Layer 5 of a small transformer language model trained on English Wikipedia (13 layers, counted from 0, width 96).
A neuron's activation on a vector x is SiLU(gate . x) times (in . x), where the dot is the dot product.

Input weights of the MLP neurons that the questions are about. A number n stands for (n - 500) times 0.0018.
n25 gate: 461 469 539 454 484 571 462 523 565 516 519 340 706 392 413 615 392 469 308 654 556 667 604 515 361 340 644 462 644 589 450 508 531 523 447 207 621 363 378 279 519 440 458 610 600 519 645 470 543 631 562 638 637 584 442 452 203 626 343 511 496 579 280 552 656 474 661 563 397 229 474 219 601 516 646 647 643 488 577 571 345 304 387 463 469 705 442 428 202 73 516 625 463 439 470 643
n50 gate: 434 617 542 562 407 423 463 537 628 410 436 375 537 444 285 411 666 534 442 553 678 550 197 500 565 431 713 459 724 717 650 400 430 471 459 550 476 553 406 620 532 95 541 336 273 672 458 524 475 343 324 632 476 377 851 513 668 583 355 594 383 395 351 673 496 536 544 563 750 571 547 329 675 563 390 480 759 396 770 492 346 508 694 464 563 452 223 199 557 708 646 345 595 528 630 457
n51 gate: 192 483 542 339 584 534 698 426 562 384 548 236 381 656 398 415 446 685 570 520 694 646 564 341 520 296 525 435 651 696 350 469 260 414 565 774 338 439 611 404 512 350 488 504 526 635 365 369 504 376 787 523 632 438 446 384 424 778 362 496 676 618 674 436 336 778 569 727 373 546 547 431 667 483 410 614 594 612 571 471 539 444 674 448 323 339 703 687 549 203 285 324 464 394 378 444
n80 gate: 591 413 475 389 442 618 439 646 402 453 576 711 163 812 508 525 323 392 455 492 468 475 654 496 380 431 587 367 524 669 715 232 443 447 464 763 472 621 549 426 564 555 420 550 508 825 167 606 591 725 558 604 500 198 537 219 749 429 457 325 359 295 459 448 479 579 432 375 508 488 743 447 533 571 613 552 395 418 710 479 513 469 684 413 533 520 508 516 516 542 304 558 308 544 163 538
n82 gate: 533 409 529 524 521 588 633 492 747 639 642 500 524 610 468 584 439 389 658 373 401 459 422 304 540 797 607 604 412 447 615 624 354 504 360 740 632 143 359 639 528 710 556 463 690 428 438 274 627 480 427 584 500 670 545 382 570 457 380 562 327 803 439 662 586 598 777 591 625 496 593 576 603 504 743 588 625 659 586 537 622 523 508 516 438 374 394 416 806 525 741 854 442 568 584 282
n85 gate: 241 623 365 348 365 408 527 596 757 589 564 342 446 594 688 484 516 441 652 557 546 642 560 416 363 273 453 458 727 555 390 735 484 631 546 461 423 531 609 347 469 460 469 667 492 523 532 433 276 640 363 394 545 624 610 419 729 388 430 444 536 667 520 382 520 612 462 746 682 665 519 288 323 385 578 446 608 668 363 579 193 279 439 740 480 485 559 857 442 364 605 622 470 492 515 613
n100 gate: 627 298 648 603 258 543 683 526 588 591 470 457 489 482 688 666 442 262 508 474 421 361 522 364 395 458 461 647 526 608 686 540 358 606 247 346 722 545 610 477 462 492 647 594 544 477 352 654 350 557 620 637 20 592 488 576 585 298 376 711 500 348 296 720 488 408 702 364 435 338 482 727 543 516 511 515 457 565 508 562 647 570 440 530 597 374 458 425 428 382 456 372 588 541 485 377
n129 gate: 544 644 640 457 460 191 480 671 567 467 634 484 582 473 407 504 520 540 476 635 485 496 473 628 535 586 636 508 667 787 771 708 603 449 481 441 597 445 461 833 558 618 426 609 414 379 500 542 357 453 612 634 572 508 652 627 428 261 440 819 544 419 714 323 768 473 596 637 335 714 447 399 672 444 609 550 232 563 718 512 545 636 643 572 729 611 342 601 328 585 488 324 470 465 465 316
n189 gate: 236 358 276 305 695 491 618 429 686 452 665 350 433 320 642 863 364 202 356 263 537 697 209 333 533 668 552 642 701 354 534 706 428 445 467 419 750 450 559 287 421 535 400 591 443 441 474 382 363 369 532 472 406 356 878 297 397 500 407 500 543 574 338 488 522 533 711 254 441 560 443 575 530 513 536 467 496 176 521 595 588 488 450 672 552 537 517 379 268 417 694 500 358 429 463 618
n25 in: 530 252 361 367 538 550 566 387 518 542 482 485 529 489 489 439 608 508 400 500 438 698 407 384 579 566 331 337 668 451 295 715 478 709 511 633 416 292 743 545 601 611 424 466 730 628 481 539 623 515 637 559 507 658 395 596 361 475 373 401 257 443 478 424 590 493 504 685 404 277 458 186 638 285 609 613 656 593 504 662 569 582 442 561 304 464 481 358 302 572 469 575 333 671 729 473
n50 in: 366 418 627 556 627 346 568 452 343 692 582 435 548 302 480 517 557 652 504 674 449 643 539 536 579 596 500 753 548 594 760 287 714 500 524 431 496 476 725 358 563 812 599 512 412 240 475 554 541 295 351 386 504 552 386 466 537 686 458 742 484 607 553 622 635 558 496 311 700 313 419 524 659 590 454 350 330 500 464 447 830 550 673 648 709 621 391 778 536 239 420 431 608 615 278 608
n51 in: 268 370 552 175 491 734 683 449 811 438 425 254 462 529 580 311 744 587 611 600 721 552 471 382 709 682 548 559 433 491 353 495 397 335 551 928 332 530 717 487 312 275 446 408 633 729 444 406 435 351 585 311 500 343 344 536 474 656 484 492 725 548 406 508 470 537 471 448 479 466 529 698 690 478 488 504 456 427 818 278 504 373 613 393 656 479 504 538 458 425 291 331 545 795 663 566
n80 in: 525 234 521 668 608 382 484 714 651 534 544 500 476 393 464 584 451 180 512 480 408 637 516 778 316 549 218 544 201 603 355 474 525 464 407 484 560 565 504 582 428 525 532 621 653 541 217 410 434 615 380 685 555 206 483 530 425 520 628 457 264 650 471 357 458 539 568 454 423 566 743 342 434 717 558 375 277 500 364 733 759 535 656 524 292 468 332 472 366 803 611 521 665 359 432 280
n82 in: 610 780 463 687 591 805 617 416 281 462 598 418 520 692 532 680 614 347 455 480 575 479 371 428 678 496 512 655 480 525 496 504 390 512 808 589 675 580 435 276 734 802 659 649 723 331 314 442 561 784 512 435 711 593 463 348 611 590 666 573 521 450 533 374 249 438 579 446 532 508 508 468 434 512 600 635 442 516 382 335 618 344 536 258 459 220 646 532 415 717 466 414 383 348 627 391
n85 in: 488 355 258 508 516 623 275 437 516 591 438 243 331 626 570 365 420 290 440 675 376 556 527 379 275 480 637 562 316 320 636 441 528 516 531 775 488 217 516 484 527 598 461 597 434 874 565 329 668 452 413 373 611 500 476 467 585 355 644 625 408 366 500 740 528 347 570 274 476 512 348 437 359 354 519 508 684 528 392 718 574 561 260 714 351 396 464 637 673 516 496 621 515 410 726 533
n100 in: 343 508 662 759 475 280 373 707 549 381 536 288 585 219 178 390 780 667 447 440 608 600 290 673 728 386 384 524 597 566 587 578 644 549 387 541 641 468 476 393 544 547 589 383 513 524 396 374 508 582 605 558 445 484 529 423 475 508 414 656 488 630 607 376 641 465 756 588 484 265 410 589 550 563 500 17 479 397 640 483 458 398 520 117 538 619 529 577 329 593 317 608 516 581 476 385
n129 in: 656 109 508 337 500 448 583 450 300 300 362 403 533 294 455 444 529 241 224 557 709 263 395 529 606 421 398 385 488 762 407 336 500 533 327 559 726 603 429 424 557 470 566 564 452 558 364 572 462 579 603 409 552 562 254 731 619 637 373 492 521 440 462 480 313 359 406 402 384 551 452 421 551 568 341 599 560 508 513 538 331 347 586 411 155 691 734 727 591 427 626 852 692 702 553 318
n189 in: 400 364 750 543 610 362 547 372 569 482 341 478 603 258 687 594 513 452 543 339 521 496 550 377 466 684 443 313 560 596 827 573 682 440 457 509 402 278 362 735 564 424 513 425 684 564 320 264 718 530 504 492 550 771 513 522 583 596 327 628 220 672 530 517 767 608 546 386 294 404 537 581 570 302 648 759 402 552 548 654 652 707 563 700 663 471 954 283 444 638 711 539 401 636 513 639

Each question shows a token from some text and the vector x that enters the MLP there. A number n stands for (n - 500) times 0.0064.

" |": 595 508 541 326 417 554 637 401 468 651 362 589 578 460 423 442 536 376 466 414 524 381 530 558 448 396 476 486 527 402 456 340 540 521 498 434 382 496 508 571 408 591 629 354 443 581 610 331 464 494 464 178 428 538 556 495 441 816 616 487 531 388 540 530 346 518 495 544 523 433 577 649 355 375 378 405 424 478 539 459 722 572 530 475 577 413 527 525 483 537 515 462 587 296 552 439
Which of these neurons fires most? n25

"or": 610 606 655 421 507 487 573 465 525 428 447 742 379 421 377 459 598 670 620 481 653 492 710 512 664 596 329 610 573 654 492 341 450 468 563 432 591 384 547 468 515 641 528 345 485 364 726 397 375 562 521 246 415 527 391 538 518 486 520 587 514 287 477 231 349 543 570 562 405 462 576 554 396 515 668 483 431 434 490 495 630 313 443 478 456 488 526 343 528 379 645 427 524 411 600 401
Which of these neurons fires most? n85

" L": 552 506 581 507 545 550 393 461 603 493 467 728 414 460 342 475 480 452 351 546 502 611 588 475 423 389 461 692 488 421 398 433 872 495 455 452 674 555 566 608 496 633 401 387 452 508 286 546 507 309 427 420 538 394 663 399 422 598 668 315 389 532 535 415 502 489 447 480 547 493 455 417 425 576 505 430 521 417 477 379 396 531 333 533 597 377 630 537 425 478 623 370 508 507 634 517
Which of these neurons fires most? n129

"ers": 376 382 649 449 579 552 472 258 547 496 481 514 573 450 304 442 690 624 596 523 560 439 661 570 493 640 394 625 519 479 546 508 526 631 625 463 746 455 361 488 641 654 595 380 635 552 481 476 438 611 226 317 281 465 544 468 457 543 483 630 555 241 366 572 252 384 514 468 664 402 520 553 384 453 474 532 620 641 664 512 492 520 487 413 479 378 487 412 540 431 637 535 498 470 495 587
Which two neurons fire most, strongest first? n82, n50

"t": 402 281 553 412 430 661 428 416 438 557 529 462 381 506 408 491 451 661 500 421 520 391 718 600 608 325 312 619 500 408 446 177 611 388 603 345 480 420 553 678 259 700 445 362 449 528 555 519 505 560 501 287 303 561 381 565 548 452 673 430 480 439 480 441 640 571 460 474 476 483 709 452 371 328 362 538 605 516 530 511 493 558 516 440 579 474 579 495 479 359 568 551 487 630 498 483
Which of these neurons fires most? n82

"ing": 654 673 551 462 473 579 488 350 506 431 539 485 424 463 336 428 521 616 523 507 740 354 738 497 538 496 479 553 585 576 565 400 494 475 664 345 485 384 525 539 339 690 484 466 537 512 565 612 490 544 477 272 454 400 438 462 420 576 522 453 562 388 475 422 233 442 555 651 694 573 594 341 641 261 571 512 543 497 548 497 403 777 488 362 534 370 530 497 620 242 620 607 478 413 503 565
Which of these neurons fires most? n100

" ": 672 374 512 486 484 609 471 403 375 401 520 609 421 313 554 402 499 625 448 487 543 541 572 465 496 343 447 630 520 556 428 369 571 535 651 367 527 453 476 577 242 516 375 344 364 506 479 569 709 560 347 373 333 476 486 634 430 664 585 693 319 418 666 440 619 498 475 518 610 409 432 591 335 486 418 482 462 414 620 464 460 496 364 469 698 428 473 522 432 597 434 476 730 381 616 467
Which of these neurons fires most? n50

"one": 731 375 535 336 424 492 502 380 664 578 298 564 498 564 314 441 573 508 560 545 586 520 625 576 363 480 180 609 528 506 480 401 497 544 644 507 618 535 513 440 487 685 472 371 522 396 586 497 474 510 450 394 551 413 457 771 387 583 603 582 480 388 387 403 407 334 416 517 612 428 623 318 426 537 388 435 549 411 375 482 472 429 603 585 519 400 531 527 490 298 645 562 589 344 510 619
Which three neurons fire most, strongest first? n189, n100, n25

" st": 679 607 462 419 537 612 301 469 410 623 379 411 562 504 413 614 462 582 645 458 575 569 478 441 413 364 417 367 487 496 363 403 631 346 631 542 646 710 495 523 296 630 374 376 424 515 414 375 573 598 562 441 484 467 818 606 538 596 666 279 650 466 487 388 600 412 310 631 574 519 540 531 287 478 441 519 602 442 264 471 497 423 395 579 522 513 599 463 475 377 593 484 593 463 485 486
The most active neuron and its activation: n50, at about 0.73

"D": 606 554 416 439 594 556 339 495 450 566 508 356 582 567 470 605 359 605 466 427 644 481 606 489 306 584 387 691 534 586 350 459 666 515 618 476 339 408 442 655 328 726 318 311 493 480 475 376 487 361 418 480 531 404 472 305 415 583 626 348 543 564 512 437 504 435 493 456 571 466 538 424 597 713 396 553 534 500 497 411 450 514 440 471 512 272 674 645 380 430 597 433 462 463 499 408
Which three neurons fire most, strongest first? n129, n51, n100

" V": 445 288 472 486 515 546 446 425 443 403 439 501 484 363 402 588 639 644 356 507 545 549 659 323 496 438 391 720 455 504 451 415 777 524 467 346 483 428 590 567 394 632 487 521 523 529 402 338 596 368 481 455 578 388 505 663 520 590 677 297 453 369 487 402 627 493 399 497 633 564 490 655 523 768 493 573 602 489 565 520 403 696 410 521 699 368 633 508 589 497 471 376 527 571 604 536
The most active neuron and its activation: n82, at about 0.33

"4": 517 384 433 437 533 678 510 546 505 510 369 468 429 323 449 500 456 593 502 415 605 483 746 679 304 607 396 616 549 527 513 438 594 545 719 606 481 588 606 601 427 529 497 425 554 468 457 499 465 489 360 379 442 533 695 698 411 626 598 523 333 501 478 463 458 563 476 704 639 546 529 524 672 398 293 476 547 476 643 230 652 533 263 380 485 370 486 618 428 537 491 538 405 464 386 621
Which three neurons fire most, strongest first? n51, n129, n85

"ol": 637 541 648 624 382 373 376 555 639 534 516 595 349 286 431 394 558 500 473 672 558 592 591 466 647 405 383 479 438 384 609 518 573 400 573 416 409 508 581 463 290 725 539 463 439 404 500 511 373 320 442 482 443 535 486 554 540 360 556 541 525 316 419 406 366 515 299 646 489 532 515 629 331 594 403 422 463 428 395 559 510 438 311 325 583 629 648 541 553 620 710 326 468 473 604 582
Which two neurons fire most, strongest first? n189, n25

"\n": 580 615 605 458 529 638 556 389 429 639 444 666 496 336 385 493 425 410 362 312 576 535 427 419 482 412 406 624 644 461 636 518 651 628 595 508 536 518 435 621 455 576 647 449 478 501 570 538 519 603 302 554 525 493 414 511 471 597 601 355 554 446 682 657 776 437 386 667 441 417 495 655 341 286 308 434 312 393 555 416 405 637 470 518 508 365 471 433 523 292 494 421 404 536 474 501
Which of these neurons fires most? n80

"-": 513 521 558 386 562 477 445 394 283 570 642 471 432 355 438 261 528 421 470 516 551 542 523 596 449 451 457 639 560 470 385 440 574 478 564 573 619 638 364 606 308 605 438 374 622 441 458 548 422 588 265 474 432 493 588 587 585 546 518 629 364 425 561 419 544 240 413 468 365 491 531 445 321 414 494 545 479 627 556 190 583 670 466 326 489 434 776 491 545 425 588 471 604 372 598 403
Which of these neurons fires most? n129

" T": 592 393 572 556 541 618 429 468 325 622 454 478 487 262 479 484 720 616 481 405 543 423 730 549 487 522 512 676 451 492 333 373 844 333 492 522 528 576 615 609 480 532 398 415 488 574 506 349 471 355 526 492 434 550 380 595 415 558 595 305 435 448 543 653 492 427 458 419 434 436 501 531 412 530 522 529 515 617 508 421 428 547 238 559 645 289 594 498 404 453 531 469 477 533 561 394
Which three neurons fire most, strongest first? n82, n80, n100

"ces": 544 426 564 405 440 651 565 477 624 697 438 457 516 427 518 213 558 621 601 505 613 371 538 569 488 450 271 587 531 452 511 459 506 466 671 340 492 476 484 401 495 754 550 415 570 469 604 502 456 574 309 397 360 259 369 428 718 486 639 639 478 304 440 450 296 448 378 637 598 575 596 489 441 486 383 592 587 501 421 638 513 565 441 549 397 338 542 421 482 536 619 469 499 572 518 564
The most active neuron and its activation: n85, at about 1.4

" her": 623 522 706 568 584 488 506 528 347 667 445 502 563 315 436 477 566 625 449 507 561 377 563 481 431 448 374 537 364 666 581 530 426 533 524 452 623 406 535 431 385 646 517 609 368 487 376 476 478 650 461 351 412 381 511 312 563 555 668 407 561 457 576 470 580 280 490 459 515 454 502 365 700 682 319 398 627 449 808 387 539 455 284 596 528 341 493 672 538 321 540 679 492 296 604 458
Which three neurons fire most, strongest first? n100, n189, n51

"2": 729 520 455 527 366 608 472 572 472 515 484 522 489 339 522 387 511 611 596 475 636 483 625 598 342 551 428 613 493 597 505 445 633 512 688 489 476 679 513 597 318 481 480 417 562 552 652 594 401 474 330 370 456 560 659 618 491 622 591 523 313 543 689 546 447 581 398 693 553 470 569 510 627 362 233 592 459 593 607 456 630 433 241 459 458 306 489 623 403 701 508 395 455 511 544 620
Which of these neurons fires most? n100

" B": 641 432 533 493 509 551 372 414 431 484 444 639 522 349 496 559 641 582 474 522 693 540 504 440 380 572 528 670 603 554 571 303 846 458 528 449 587 525 629 610 449 619 390 388 543 629 425 257 531 344 522 415 500 473 481 561 514 567 544 317 552 452 647 495 351 390 303 456 570 449 590 562 413 523 471 489 498 412 616 316 412 651 272 533 499 453 557 463 480 374 452 457 435 444 589 560
Which of these neurons fires most? n25

"s": 642 456 584 533 549 501 457 453 450 631 455 453 491 431 387 380 642 534 542 592 527 494 498 564 395 380 234 591 322 572 518 466 471 519 531 412 561 378 502 530 493 671 574 572 495 556 446 563 353 592 433 403 360 464 412 346 589 675 647 388 553 383 580 532 483 351 541 495 604 394 533 311 626 582 305 338 585 443 614 342 559 571 257 396 416 296 517 662 540 336 629 578 470 394 571 504
Which two neurons fire most, strongest first? n100, n189

" v": 574 351 498 386 656 441 435 476 424 354 408 321 436 386 484 695 699 610 361 442 492 353 660 365 501 479 367 486 467 476 393 492 549 495 514 404 534 506 519 543 366 676 633 319 427 495 355 316 671 393 458 452 500 444 414 566 570 592 694 374 481 469 471 431 680 493 298 528 692 481 439 644 543 636 481 569 655 445 464 400 408 620 384 428 646 388 625 538 697 494 497 366 651 515 565 521
Which of these neurons fires most? n80

"er": 631 620 693 474 546 388 498 398 560 535 585 687 332 382 349 561 670 525 439 555 624 476 564 597 537 514 341 533 616 515 496 393 550 558 714 478 514 396 443 434 422 561 549 198 470 447 430 608 484 647 545 216 472 452 658 565 570 512 499 485 533 251 383 412 225 442 372 460 676 527 620 379 462 417 577 466 328 625 684 462 347 534 607 533 439 484 547 483 618 435 625 544 499 577 427 556
The most active neuron and its activation: n50, at about 1.2

"ter": 558 515 601 525 585 595 456 316 641 572 518 596 408 491 294 416 450 599 491 496 748 370 646 535 470 361 305 669 501 474 451 358 557 447 504 446 593 330 477 622 315 607 452 387 607 576 525 562 576 624 475 322 457 534 506 596 537 367 565 511 657 358 332 438 517 361 497 392 578 525 654 474 306 346 522 528 463 497 404 490 387 551 586 427 343 404 326 479 469 513 468 546 498 333 494 593
The most active neuron and its activation: n50, at about 0.48

"om": 556 384 606 586 598 515 396 264 473 560 691 474 452 369 515 380 444 470 315 631 504 486 624 703 403 409 432 568 445 413 477 530 450 394 487 312 420 272 456 542 487 606 504 459 425 626 568 501 578 541 562 410 368 597 551 577 303 400 655 419 484 496 405 570 632 433 243 494 482 429 459 455 317 142 509 447 616 415 495 397 445 491 530 418 453 516 592 422 629 541 537 426 452 440 783 591
Which of these neurons fires most? n25

"ured": 678 656 461 578 407 478 614 417 403 555 505 556 495 502 497 501 504 587 503 466 668 508 616 386 418 511 322 703 487 557 493 355 414 630 692 425 492 617 504 461 438 752 504 279 470 431 484 620 455 531 417 280 410 463 285 418 539 626 561 475 580 436 413 449 419 437 515 547 584 485 602 566 330 492 452 443 622 444 251 571 660 533 509 332 453 275 428 564 451 403 605 579 434 517 679 539
Which of these neurons fires most? n189

" in": 631 507 494 567 475 505 507 567 449 710 447 435 375 344 432 437 611 695 398 535 596 538 519 328 455 497 428 414 565 582 557 616 535 540 624 486 449 598 405 563 372 615 489 640 516 391 557 489 503 454 432 455 323 545 505 506 452 754 640 406 628 598 513 336 384 374 269 573 656 507 550 451 469 385 478 537 473 394 602 432 498 650 264 397 288 284 514 502 521 460 523 637 611 490 587 494
Which two neurons fire most, strongest first? n189, n80

" where": 747 546 603 415 485 515 470 541 463 510 392 507 419 551 396 511 536 563 363 451 524 447 629 428 300 487 479 450 560 348 627 698 438 455 581 437 645 450 439 433 341 664 393 535 553 615 609 581 467 500 406 433 304 512 501 568 527 682 692 347 524 733 600 390 457 130 548 517 496 606 466 456 326 350 323 451 389 539 560 520 561 576 451 527 546 404 396 455 566 550 482 564 463 402 643 540
Which of these neurons fires most? n50

"r": 447 543 710 605 553 718 338 496 829 596 474 486 343 529 449 618 549 524 412 504 493 488 566 476 470 449 322 573 427 490 456 265 644 588 575 458 664 338 406 611 585 604 469 558 383 475 719 478 425 579 438 436 300 465 644 566 450 508 607 436 526 413 457 260 412 543 346 498 478 439 665 553 423 342 380 552 459 491 577 522 542 516 459 417 372 548 704 554 580 615 542 326 578 511 732 585
Which three neurons fire most, strongest first? n50, n25, n129